Layer 5 of a small transformer language model trained on English Wikipedia (9 layers, counted from 0, width 128).
A neuron adds its activation times its output weights to the MLP's output. To switch it off is to set its activation to zero at one token and run the rest of the model.

Output weights of the MLP neurons that the questions are about. A number n stands for n times 0.0018.
n2: 10 0 -14 40 2 23 -26 38 71 -14 44 -33 -27 3 -39 7 -18 -11 2 -16 23 34 57 14 20 -5 38 4 9 8 -38 -18 -2 -25 -1 -57 14 3 7 31 9 6 -37 12 14 -21 -22 -78 -9 -13 -54 -7 7 33 -29 22 -2 4 43 -2 88 -19 25 30 22 17 -6 20 -27 -73 2 -4 11 -10 28 29 -17 7 21 24 -62 -13 -9 6 43 -9 -31 -19 -4 11 2 -31 -51 17 43 0 -32 5 -16 -13 -39 -38 -36 9 -54 0 -29 2 -7 12 7 -10 30 -11 64 16 -37 -7 -20 -19 -21 5 32 17 2 -12 -32 43
n75: 60 29 -84 55 14 29 -20 29 -37 24 -23 -5 15 -10 -19 -8 4 21 20 3 32 51 2 -48 -18 -32 24 33 48 16 15 73 73 -21 -6 -41 39 -53 5 -6 55 -4 49 -15 -6 -14 -35 15 -63 -39 -38 -11 15 -16 -3 20 24 -21 -34 15 18 -23 20 -1 41 -10 25 -11 -17 -24 -13 27 17 26 21 50 12 20 -49 0 -17 -52 4 15 11 -33 22 25 -33 -21 -26 7 -75 -38 -4 -42 -23 -7 28 -29 15 40 -10 58 -31 -11 50 -35 -5 -6 -10 -13 5 -82 33 -38 -5 4 51 -3 51 -22 15 3 -39 29 30 -41
n77: -15 -4 -23 46 -35 41 20 -26 21 -9 -27 -33 -43 -13 -92 35 -37 20 -26 -32 27 -6 -22 19 16 5 16 41 -55 42 -25 47 -10 38 -32 25 15 -23 -3 -10 -2 27 -4 14 14 -13 4 -6 65 6 34 13 -1 46 30 -44 -27 39 -18 22 35 -5 -29 15 -5 -43 1 19 13 22 -13 -36 -4 -6 -36 9 28 15 57 1 -4 -24 -36 -4 -6 62 -37 -47 -37 4 64 -4 0 -36 39 29 13 20 21 -75 3 25 -30 21 29 -44 16 -20 31 -25 13 13 12 6 -49 -17 -85 0 -29 -13 -13 3 11 5 48 -37 14 -3
n90: -20 -34 -5 -1 52 29 25 18 37 -38 36 -60 -12 33 -12 4 20 -44 -7 -29 -21 -24 8 17 5 9 -6 29 28 -31 10 -28 -7 -5 2 6 41 6 15 70 -13 7 -8 -4 -10 -47 -4 -24 -24 23 -8 63 2 -24 -70 32 1 -21 -2 2 -25 5 -42 34 -8 -9 35 -1 21 28 -14 5 -13 23 29 3 -4 -23 23 -17 35 -31 -16 -21 -26 24 -5 -13 -41 -30 -20 2 -4 -54 38 34 -7 -68 -22 -23 -63 14 8 35 -34 -26 -7 53 31 8 -34 12 48 22 -11 -4 -30 22 -45 30 25 -20 17 -14 2 -8 50 53
n99: 20 -52 -10 28 12 -17 5 -1 67 32 22 7 -11 32 -8 -15 -20 -39 14 -19 -25 -42 4 51 -15 -15 45 -20 -1 -27 9 -14 5 -47 3 33 -16 34 -62 -14 -5 30 -20 -7 3 -9 42 -49 -27 56 -27 48 -11 -32 62 9 8 -15 -26 -35 3 15 -26 42 31 10 23 -11 19 33 -8 78 -21 -30 15 55 -43 6 13 -25 -15 -56 29 9 -15 22 -19 -4 -21 4 50 -45 1 -3 11 4 -19 -7 -9 50 -50 -19 -4 -10 -12 -5 -3 37 -45 30 16 50 24 4 -35 -7 -47 -15 -42 16 60 -41 28 -4 -9 -21 32 -2
n136: 53 0 -2 15 -10 -5 21 49 -7 27 -17 15 -4 0 -43 47 18 1 -12 -29 -34 -34 8 33 3 37 27 -13 -12 -14 -75 -86 -30 84 19 -47 -27 27 47 -5 28 -74 40 -21 20 44 -35 -10 -46 42 -18 -12 -61 60 19 -55 7 29 -9 13 16 11 -32 4 33 -67 -13 19 -19 -23 6 -11 25 46 55 -62 6 -3 53 -16 2 2 14 4 10 65 10 4 4 16 -7 3 21 22 15 18 17 -19 24 -24 3 -1 -12 10 -17 29 66 -6 -5 -13 19 -37 48 -52 -6 -5 -4 -32 9 -30 -44 12 -51 1 -53 3 -50 -70
n157: -9 14 13 -8 25 -5 -12 -14 -2 -15 5 -22 -2 1 32 37 25 13 -25 13 22 81 47 22 -42 -3 -4 -16 -19 -41 -25 -13 5 1 -2 -20 30 19 2 -2 -3 8 14 -9 32 11 32 42 -36 -16 -18 -39 -30 49 -8 -31 -14 60 -42 -48 18 16 9 -16 22 41 -54 12 24 10 -86 -9 -3 -4 -15 22 -2 -16 -54 -23 29 -14 -5 -26 -13 -23 14 33 -32 -2 -24 -11 -35 14 55 -16 -26 22 -15 -68 23 -15 54 1 2 16 9 -2 5 36 -2 -14 25 -3 -6 -3 -33 -14 15 7 9 15 30 7 3 37 -36 24
n180: 23 -16 -13 41 -12 53 17 -27 16 -30 4 26 17 -11 -18 -5 14 -41 30 -12 -24 -24 -66 11 -6 0 -29 -29 -22 3 5 4 23 -15 41 -6 16 3 30 -26 11 -18 47 -11 -28 7 18 14 -21 -46 -35 4 24 2 60 -20 11 -67 -9 -6 -13 -33 -9 -15 -36 14 49 29 2 17 33 -1 20 0 23 19 36 2 8 -2 8 -20 -32 4 -1 45 25 -14 0 -35 33 58 -1 84 -25 -41 -23 -42 14 11 62 -59 38 32 22 -36 30 -17 32 -28 -36 18 -30 21 -13 -4 -2 11 -54 -62 10 -1 12 20 17 7 -18 -19
n219: -17 24 -37 -46 -17 6 20 -61 8 -69 -10 -45 -26 8 19 94 52 -37 -5 -24 -32 -23 -19 -4 7 -8 12 45 -23 54 -8 -56 53 36 65 27 -6 -32 26 13 5 -27 13 19 -10 3 -32 78 -28 25 27 17 -49 -12 4 -40 40 26 -14 -17 28 -23 -10 -62 15 9 4 22 19 -67 -6 -9 80 17 2 2 26 17 2 21 -31 -26 34 9 -21 14 -18 -14 24 -14 -37 -58 -25 24 12 34 23 -30 -29 -29 3 -18 5 19 -11 16 -23 -40 75 -20 2 -22 14 5 -28 25 -13 -19 -5 20 -11 22 -10 18 10 15 -19 13
n221: -1 24 41 0 -34 -23 6 -24 38 30 -18 -12 75 -15 0 -15 -17 36 4 39 25 -13 -24 22 40 23 -41 -59 64 -27 -48 -22 -64 26 -28 13 -29 14 22 37 -14 30 31 -12 14 -63 -3 -54 -57 -34 49 -12 -11 53 6 27 -29 24 14 -26 -43 9 0 -24 17 13 1 -34 -65 -68 26 -33 -20 4 -29 -64 -32 27 19 38 -19 35 -18 35 -40 20 4 -48 -30 7 -18 20 -26 10 -40 8 6 16 -48 -11 15 -40 33 -10 2 41 34 18 -9 -16 21 22 61 23 9 50 -15 13 18 35 -33 -47 14 20 21 -32 30 -10
n244: 52 -27 31 8 47 -22 -25 20 -12 14 16 3 -2 41 18 -23 -18 -54 -20 1 43 16 -14 35 4 -9 -34 -30 13 -26 -24 15 4 -21 -11 -11 -15 -19 -20 -24 -18 -7 51 1 27 5 -1 16 -26 -55 -29 -50 16 -9 -49 20 12 4 -5 3 -3 -32 -23 16 51 -7 -13 -65 -6 41 -16 -31 13 14 -31 -47 24 2 23 12 6 46 22 55 -3 17 28 -37 15 -8 8 20 18 11 -8 16 5 -25 -19 53 -86 -18 -16 -5 31 -6 -41 -7 8 -2 -18 0 10 -38 9 10 21 -14 17 61 0 5 43 -12 10 -7 54 10
n251: 32 -36 51 -9 -5 -22 -24 -32 -5 11 20 -30 -57 -49 5 -40 28 18 30 62 -9 7 29 56 -7 -41 -13 -16 4 -30 28 -2 -31 45 -11 4 -5 -39 1 31 -14 -16 6 -17 -2 -48 -16 52 34 38 52 38 -22 26 -10 -5 -4 23 -21 -12 29 2 15 -49 27 20 -4 22 28 -21 -29 64 -10 12 44 -50 10 -60 -34 50 -40 -26 15 3 38 25 -65 -49 -22 53 31 74 24 -19 54 -15 -47 13 17 18 -17 26 2 16 -17 -24 -10 12 -28 -18 10 56 9 -62 -32 -7 -5 20 -24 32 5 0 50 -5 15 -24 -4 -22
n290: 21 -11 -2 10 23 -55 -20 0 7 -47 -13 9 14 -21 18 -53 -18 -41 -29 -9 47 -31 -21 -35 24 45 12 -36 38 56 30 12 -13 -16 -12 25 -3 -21 -16 -43 -13 10 -22 -13 24 -13 46 3 -67 -82 1 8 -52 18 21 6 26 17 55 -5 -14 -3 10 -21 3 -16 -5 26 3 20 12 -3 14 61 7 -3 5 4 6 12 -4 7 -30 -30 -39 87 25 2 14 9 -17 32 -10 45 24 -18 5 -15 -29 -13 -9 1 13 -9 38 40 16 5 -11 -1 3 -4 7 -71 20 -25 4 -28 -3 -12 22 4 -59 29 -11 -52 29 30

Each question names a token from some text and the token that comes next. It shows the activations a of the neurons there, in the order above. A number n stands for n times 0.15.

Then comes g, the gradient of the next token's log-probability with respect to the MLP's output, scaled to length 1. A neuron's effect is roughly proportional to its activation times (output weights . g). A number n stands for n times 0.004.

"ar", then "iz"
a: -39 5 0 -2 0 -3 5 63 -6 0 -25 -5 0
g: -1 -4 -23 57 -55 -14 -4 48 -2 7 12 24 24 -16 18 -12 -28 -24 25 3 -36 -16 7 48 15 16 -1 34 4 19 -16 15 -3 -33 -12 10 6 27 8 -22 42 27 -2 -32 -24 -5 -25 -30 -31 -16 9 -28 13 -9 13 27 23 14 -20 1 1 9 -2 -16 -2 8 -2 -20 10 4 -37 -37 2 -2 69 -29 26 37 10 15 9 -28 -36 -6 -4 -15 -19 30 -29 6 -19 -3 -32 14 19 -13 5 -12 -1 10 -6 -22 -10 5 5 -25 -15 -7 -23 25 18 -28 -7 -15 31 17 18 -21 -18 -22 7 39 18 41 -17 12 15 17
Which neuron, switched off, lowers the next token's probability most? n180

"ing", then "ness"
a: 0 12 35 -31 2 -1 14 8 -1 -5 -43 -24 -3
g: -8 -1 24 -3 -15 15 0 -29 -2 -14 4 -6 -8 -12 2 53 -14 5 -15 -16 -20 23 -26 -32 4 -6 25 32 4 -7 -19 47 -3 4 -5 -31 -24 35 -2 27 40 20 15 -26 -18 -27 -8 -12 -7 -32 25 -14 -34 -15 -5 28 4 -13 -23 -39 -2 -28 -26 -2 -41 26 -6 3 27 6 25 3 6 -13 -8 13 5 -4 -46 -16 20 -4 46 33 34 -30 10 20 7 -23 -21 19 -10 64 16 26 -4 -10 2 20 18 23 -16 33 -44 20 36 -4 37 -1 2 -31 -25 17 25 -26 -35 -9 -9 11 34 -1 -7 6 -9 -26 17 -12
Which neuron, switched off, lowers the next token's probability most? n244

" Bel", then "ar"
a: 1 1 -1 3 -3 -4 59 0 -6 0 -5 -2 -21
g: -18 39 21 7 -25 46 46 14 8 7 -21 23 7 -2 -8 -45 10 19 1 -18 33 9 1 37 -18 -13 25 6 -9 -3 -13 17 11 3 10 -22 -24 45 63 43 3 13 29 19 -41 -38 17 -15 26 12 -10 -19 44 34 -13 -24 -9 -50 0 -10 -16 8 14 -13 -23 14 8 2 -16 -9 -20 -15 3 -18 -31 9 -27 3 -3 -7 -15 29 -28 43 29 -18 9 9 -24 30 7 9 -27 -10 25 -11 3 9 -2 -32 -12 -8 -7 -27 -20 -33 -5 10 9 -21 0 -30 -25 -34 4 22 -7 -8 -19 -35 -2 -15 43 -8 11 22 14 5
Which neuron, switched off, lowers the next token's probability most? n290

"hen", then "y"
a: 7 1 1 1 -5 0 24 0 4 -3 8 0 4
g: 5 36 -27 -2 21 29 -17 12 18 -27 23 -22 10 -31 34 -7 -10 13 3 14 10 -16 36 34 35 23 -5 7 -34 -3 9 -3 5 34 41 31 10 27 -3 0 -15 29 41 -36 -14 14 -20 12 19 9 -18 -25 23 -13 2 -1 14 5 23 13 26 -8 3 -48 16 25 -37 0 8 -3 -45 -5 21 4 5 29 -52 -36 -4 -11 9 -42 -12 -1 12 -5 -23 4 -36 6 10 -14 15 24 -40 13 -12 4 -15 -15 8 26 9 -42 -9 -20 -3 4 -39 6 -11 -10 -29 1 15 -10 -9 -16 11 -55 -10 -21 13 -5 24 59 -2 -29
Which neuron, switched off, raises the next token's probability most? n244

" di", then "ag"
a: 8 -4 -3 15 -1 4 4 -1 4 -4 -2 1 -7
g: 17 -17 1 -11 37 -12 -20 54 52 30 22 19 56 0 0 -10 14 -18 4 -55 1 6 -3 -10 25 -42 1 -22 -7 -2 -30 -20 10 -33 -6 -24 -31 13 12 5 -15 37 6 17 21 -9 -18 -14 23 9 -7 14 -32 -26 -11 28 11 3 24 -30 6 -26 -20 -4 -29 9 4 -8 1 -13 8 14 3 -5 -5 -8 9 -52 26 10 39 0 -33 17 -41 -15 26 7 -11 -8 -26 3 -2 20 35 30 9 -17 -23 61 11 6 -1 25 -33 41 -12 17 -14 -3 17 -19 17 14 5 21 -26 -26 -27 29 7 -1 -8 7 -22 -17 -26 -3
Which neuron, switched off, lowers the next token's probability most? n90

" |", then " N"
a: -15 1 36 -20 -16 -2 28 4 -2 2 -19 0 -1
g: -26 9 -23 55 -6 4 -34 6 -8 -20 24 -39 6 -35 -30 -6 -50 21 15 -16 8 -29 -29 25 24 -6 -3 17 31 6 -7 5 43 -5 -40 17 12 5 -12 16 15 -24 17 -14 15 26 17 -37 25 19 35 26 52 9 1 -28 3 14 1 38 14 2 -13 7 -36 -24 -6 7 -43 8 -25 1 6 2 6 -2 26 4 1 3 -8 -13 -46 28 -22 0 -20 4 -34 1 -28 -17 -15 13 8 -27 13 -4 2 13 2 -7 -7 32 -9 40 -3 22 7 3 13 -16 19 -41 -16 1 -60 -5 -4 24 -15 11 49 11 -15 1 33 12
Which neuron, switched off, lowers the next token's probability most? n77

"ing", then " from"
a: 7 -47 -1 -17 6 -1 12 0 0 0 -31 -15 0
g: -13 -35 -27 26 -22 -4 -9 2 -3 -37 -20 -13 17 -49 2 -9 26 6 -8 -23 -37 6 -7 -35 -2 22 0 -18 -12 0 -19 1 -9 -4 28 11 -4 19 -19 32 -30 -23 -27 29 8 8 25 -36 -13 73 23 -9 9 18 25 -23 -18 28 3 13 -26 -34 -12 -6 32 45 28 3 -26 12 -16 31 -11 -15 -6 42 18 -15 -27 11 12 -4 55 11 3 2 -14 68 26 1 6 15 10 -33 -6 8 17 -28 -25 -2 -3 16 34 -1 -16 -16 12 15 1 -25 -11 8 -16 11 4 16 15 19 -32 -35 -25 -3 15 -2 -25 20 19 11
Which neuron, switched off, raises the next token's probability most? n90

"od", then "ium"
a: 6 0 -3 -4 -3 -1 23 3 0 -9 1 2 -3
g: -17 2 10 -27 -30 -8 4 14 16 25 -1 2 17 -18 5 14 37 -2 -18 11 -32 25 42 -17 -19 -26 -14 -17 -15 -29 -21 46 17 21 -6 15 3 -30 -26 4 -27 12 -24 14 2 44 -26 23 22 18 -36 9 -6 7 16 -20 26 -23 24 56 -4 28 -11 -8 0 9 16 -25 -7 -3 -16 -22 -14 26 -8 18 -25 -36 -6 0 -55 -4 -16 9 -15 9 19 21 -10 -22 10 22 -31 36 7 -2 -45 -22 5 16 6 16 1 14 -40 0 -11 44 -27 -4 -30 -14 -3 5 14 -34 -14 -24 -14 25 19 37 35 15 -1 4 14 58
Which two neurons, each switched off alone, lower its probability most, in order? n157, n221

"x", then " of"
a: 8 -1 -2 -4 3 0 24 0 0 -21 -37 3 -2
g: -21 -10 16 1 -19 0 13 15 12 -22 -30 -10 -6 5 20 69 17 12 -16 21 -5 8 20 -33 4 -34 -10 14 3 6 -3 -44 -30 -18 6 0 4 -6 -32 43 1 14 -18 32 -5 16 9 -29 -15 48 -2 10 1 -1 16 -9 2 28 -14 -13 16 -21 5 -17 34 15 -16 -37 36 -11 -35 53 -25 -5 -30 -12 19 -3 -9 -37 18 -8 -9 -36 16 -22 -15 -16 -19 14 18 -16 24 28 57 15 41 -15 -4 17 13 -31 -20 -5 -4 6 6 48 1 -20 3 -2 8 11 42 -31 7 -39 30 -8 -24 4 -8 29 -11 3 -35 -9
Which neuron, switched off, lowers the next token's probability most? n244

"5", then "1"
a: 0 1 -3 1 -3 0 8 -2 3 -1 -3 -53 0
g: 49 -24 36 0 2 14 -19 -6 -21 23 3 21 13 -23 -9 -29 10 2 11 -1 66 -26 -15 27 -27 6 11 -29 -28 28 -3 -23 -9 -5 -8 23 -24 -21 -39 -6 -1 -11 29 46 45 -11 0 16 -17 -16 10 6 -5 -16 1 4 -14 -9 -39 -2 10 1 -27 -9 -84 -1 -12 11 39 5 8 10 -8 16 -2 23 -4 -18 -6 -11 16 -8 -11 15 2 39 22 -49 -16 24 8 -7 17 -3 -45 23 4 5 8 41 2 -13 22 5 9 -30 -10 -18 -6 -38 37 4 22 21 -7 11 -13 14 -19 33 12 -9 8 25 -35 -11 -24 13
Which neuron, switched off, raises the next token's probability most? n251

" Q", then " |\n"
a: 0 -1 -1 -1 5 -7 36 0 -13 70 -19 -4 2
g: -12 4 0 13 -49 0 -14 -3 -27 34 -5 27 44 41 -27 17 33 -19 -34 -40 0 -28 51 -17 -31 19 -22 -11 -37 9 11 26 -17 -18 -5 -4 6 -16 -4 -26 17 -28 3 1 3 38 6 3 0 6 19 4 -5 -24 14 -11 1 2 -13 7 -2 -4 -3 39 18 18 25 2 -5 32 11 4 -22 -18 -35 -42 27 -25 10 33 -23 -33 -20 18 10 8 10 -30 -18 5 12 11 4 -14 -24 15 26 -3 -47 -10 -12 11 11 -16 -22 -16 -13 10 -31 -10 -3 9 39 40 5 -11 -33 39 -17 -10 -24 37 38 33 41 24 8 2
Which neuron, switched off, lowers the next token's probability most? n221

"ether", then "ton"
a: 2 -3 2 19 2 -2 23 -2 -6 0 -34 1 -7
g: 25 -22 24 -31 -3 -38 -4 11 -42 4 0 13 -39 -23 -13 -15 -16 27 3 5 0 8 -9 -3 41 25 -16 18 22 23 19 5 13 21 8 42 -26 34 -29 -16 -18 -62 5 32 18 -12 -29 -13 -3 -16 -8 7 1 17 11 -14 0 -2 35 -15 13 14 6 7 30 3 -29 24 26 -26 21 21 -15 18 34 -1 -2 -10 0 27 18 14 -2 31 24 2 7 -45 -13 -6 -7 35 -15 15 -41 -25 19 3 -56 -3 6 10 8 -14 -12 26 9 -24 -12 -30 -22 -3 34 -45 -22 39 24 7 -22 0 -34 -11 2 31 -27 29 -15 -28
Which neuron, switched off, raises the next token's probability most? n90

" ", then "ut"
a: 0 -4 26 -4 -1 0 39 2 -2 3 -2 27 0
g: -2 26 -6 -1 10 -20 -14 11 -4 32 0 -4 1 -27 -11 -25 4 -6 2 36 -8 34 -24 20 45 10 -21 19 19 18 -33 -4 -7 20 9 -14 -5 28 -3 -16 40 -2 -41 23 -4 -69 -3 -41 -7 -5 1 -9 39 15 9 -2 14 3 5 26 1 -23 -2 -31 -16 36 45 61 7 -8 -16 -2 4 -25 18 -27 49 33 -32 -2 14 -2 -31 -8 24 -11 -23 -45 -39 -8 -13 15 2 -19 -10 -10 5 10 18 -20 15 11 18 -2 12 23 -28 23 22 18 3 -30 -8 12 1 -40 -28 -37 5 -30 5 -4 0 -15 -19 26 19 31
Which two neurons, each switched off alone, lower its probability most, in order? n77, n251

",", then " their"
a: -1 3 -3 -24 -7 -2 14 0 -5 -3 0 0 1
g: -9 -27 22 -16 40 26 6 18 -26 -19 0 -52 -25 35 -18 -21 -2 12 -15 -12 -15 -40 -6 -12 24 -26 5 4 44 3 -16 -4 -10 -16 -19 -6 -1 33 9 -34 36 -13 -6 -24 20 10 7 21 19 -15 -11 7 64 46 16 27 -8 -13 22 -33 -55 5 5 -43 -23 20 29 -18 -27 6 27 10 -10 -22 -11 -37 -4 20 8 -14 -27 -17 -12 7 4 7 12 14 0 -25 -5 4 4 12 8 -13 -10 1 -11 5 23 26 -16 12 24 17 -17 49 -32 -15 -30 10 50 -25 -36 10 -11 27 20 9 0 10 1 -8 21 8 45 1
Which neuron, switched off, raises the next token's probability most? n90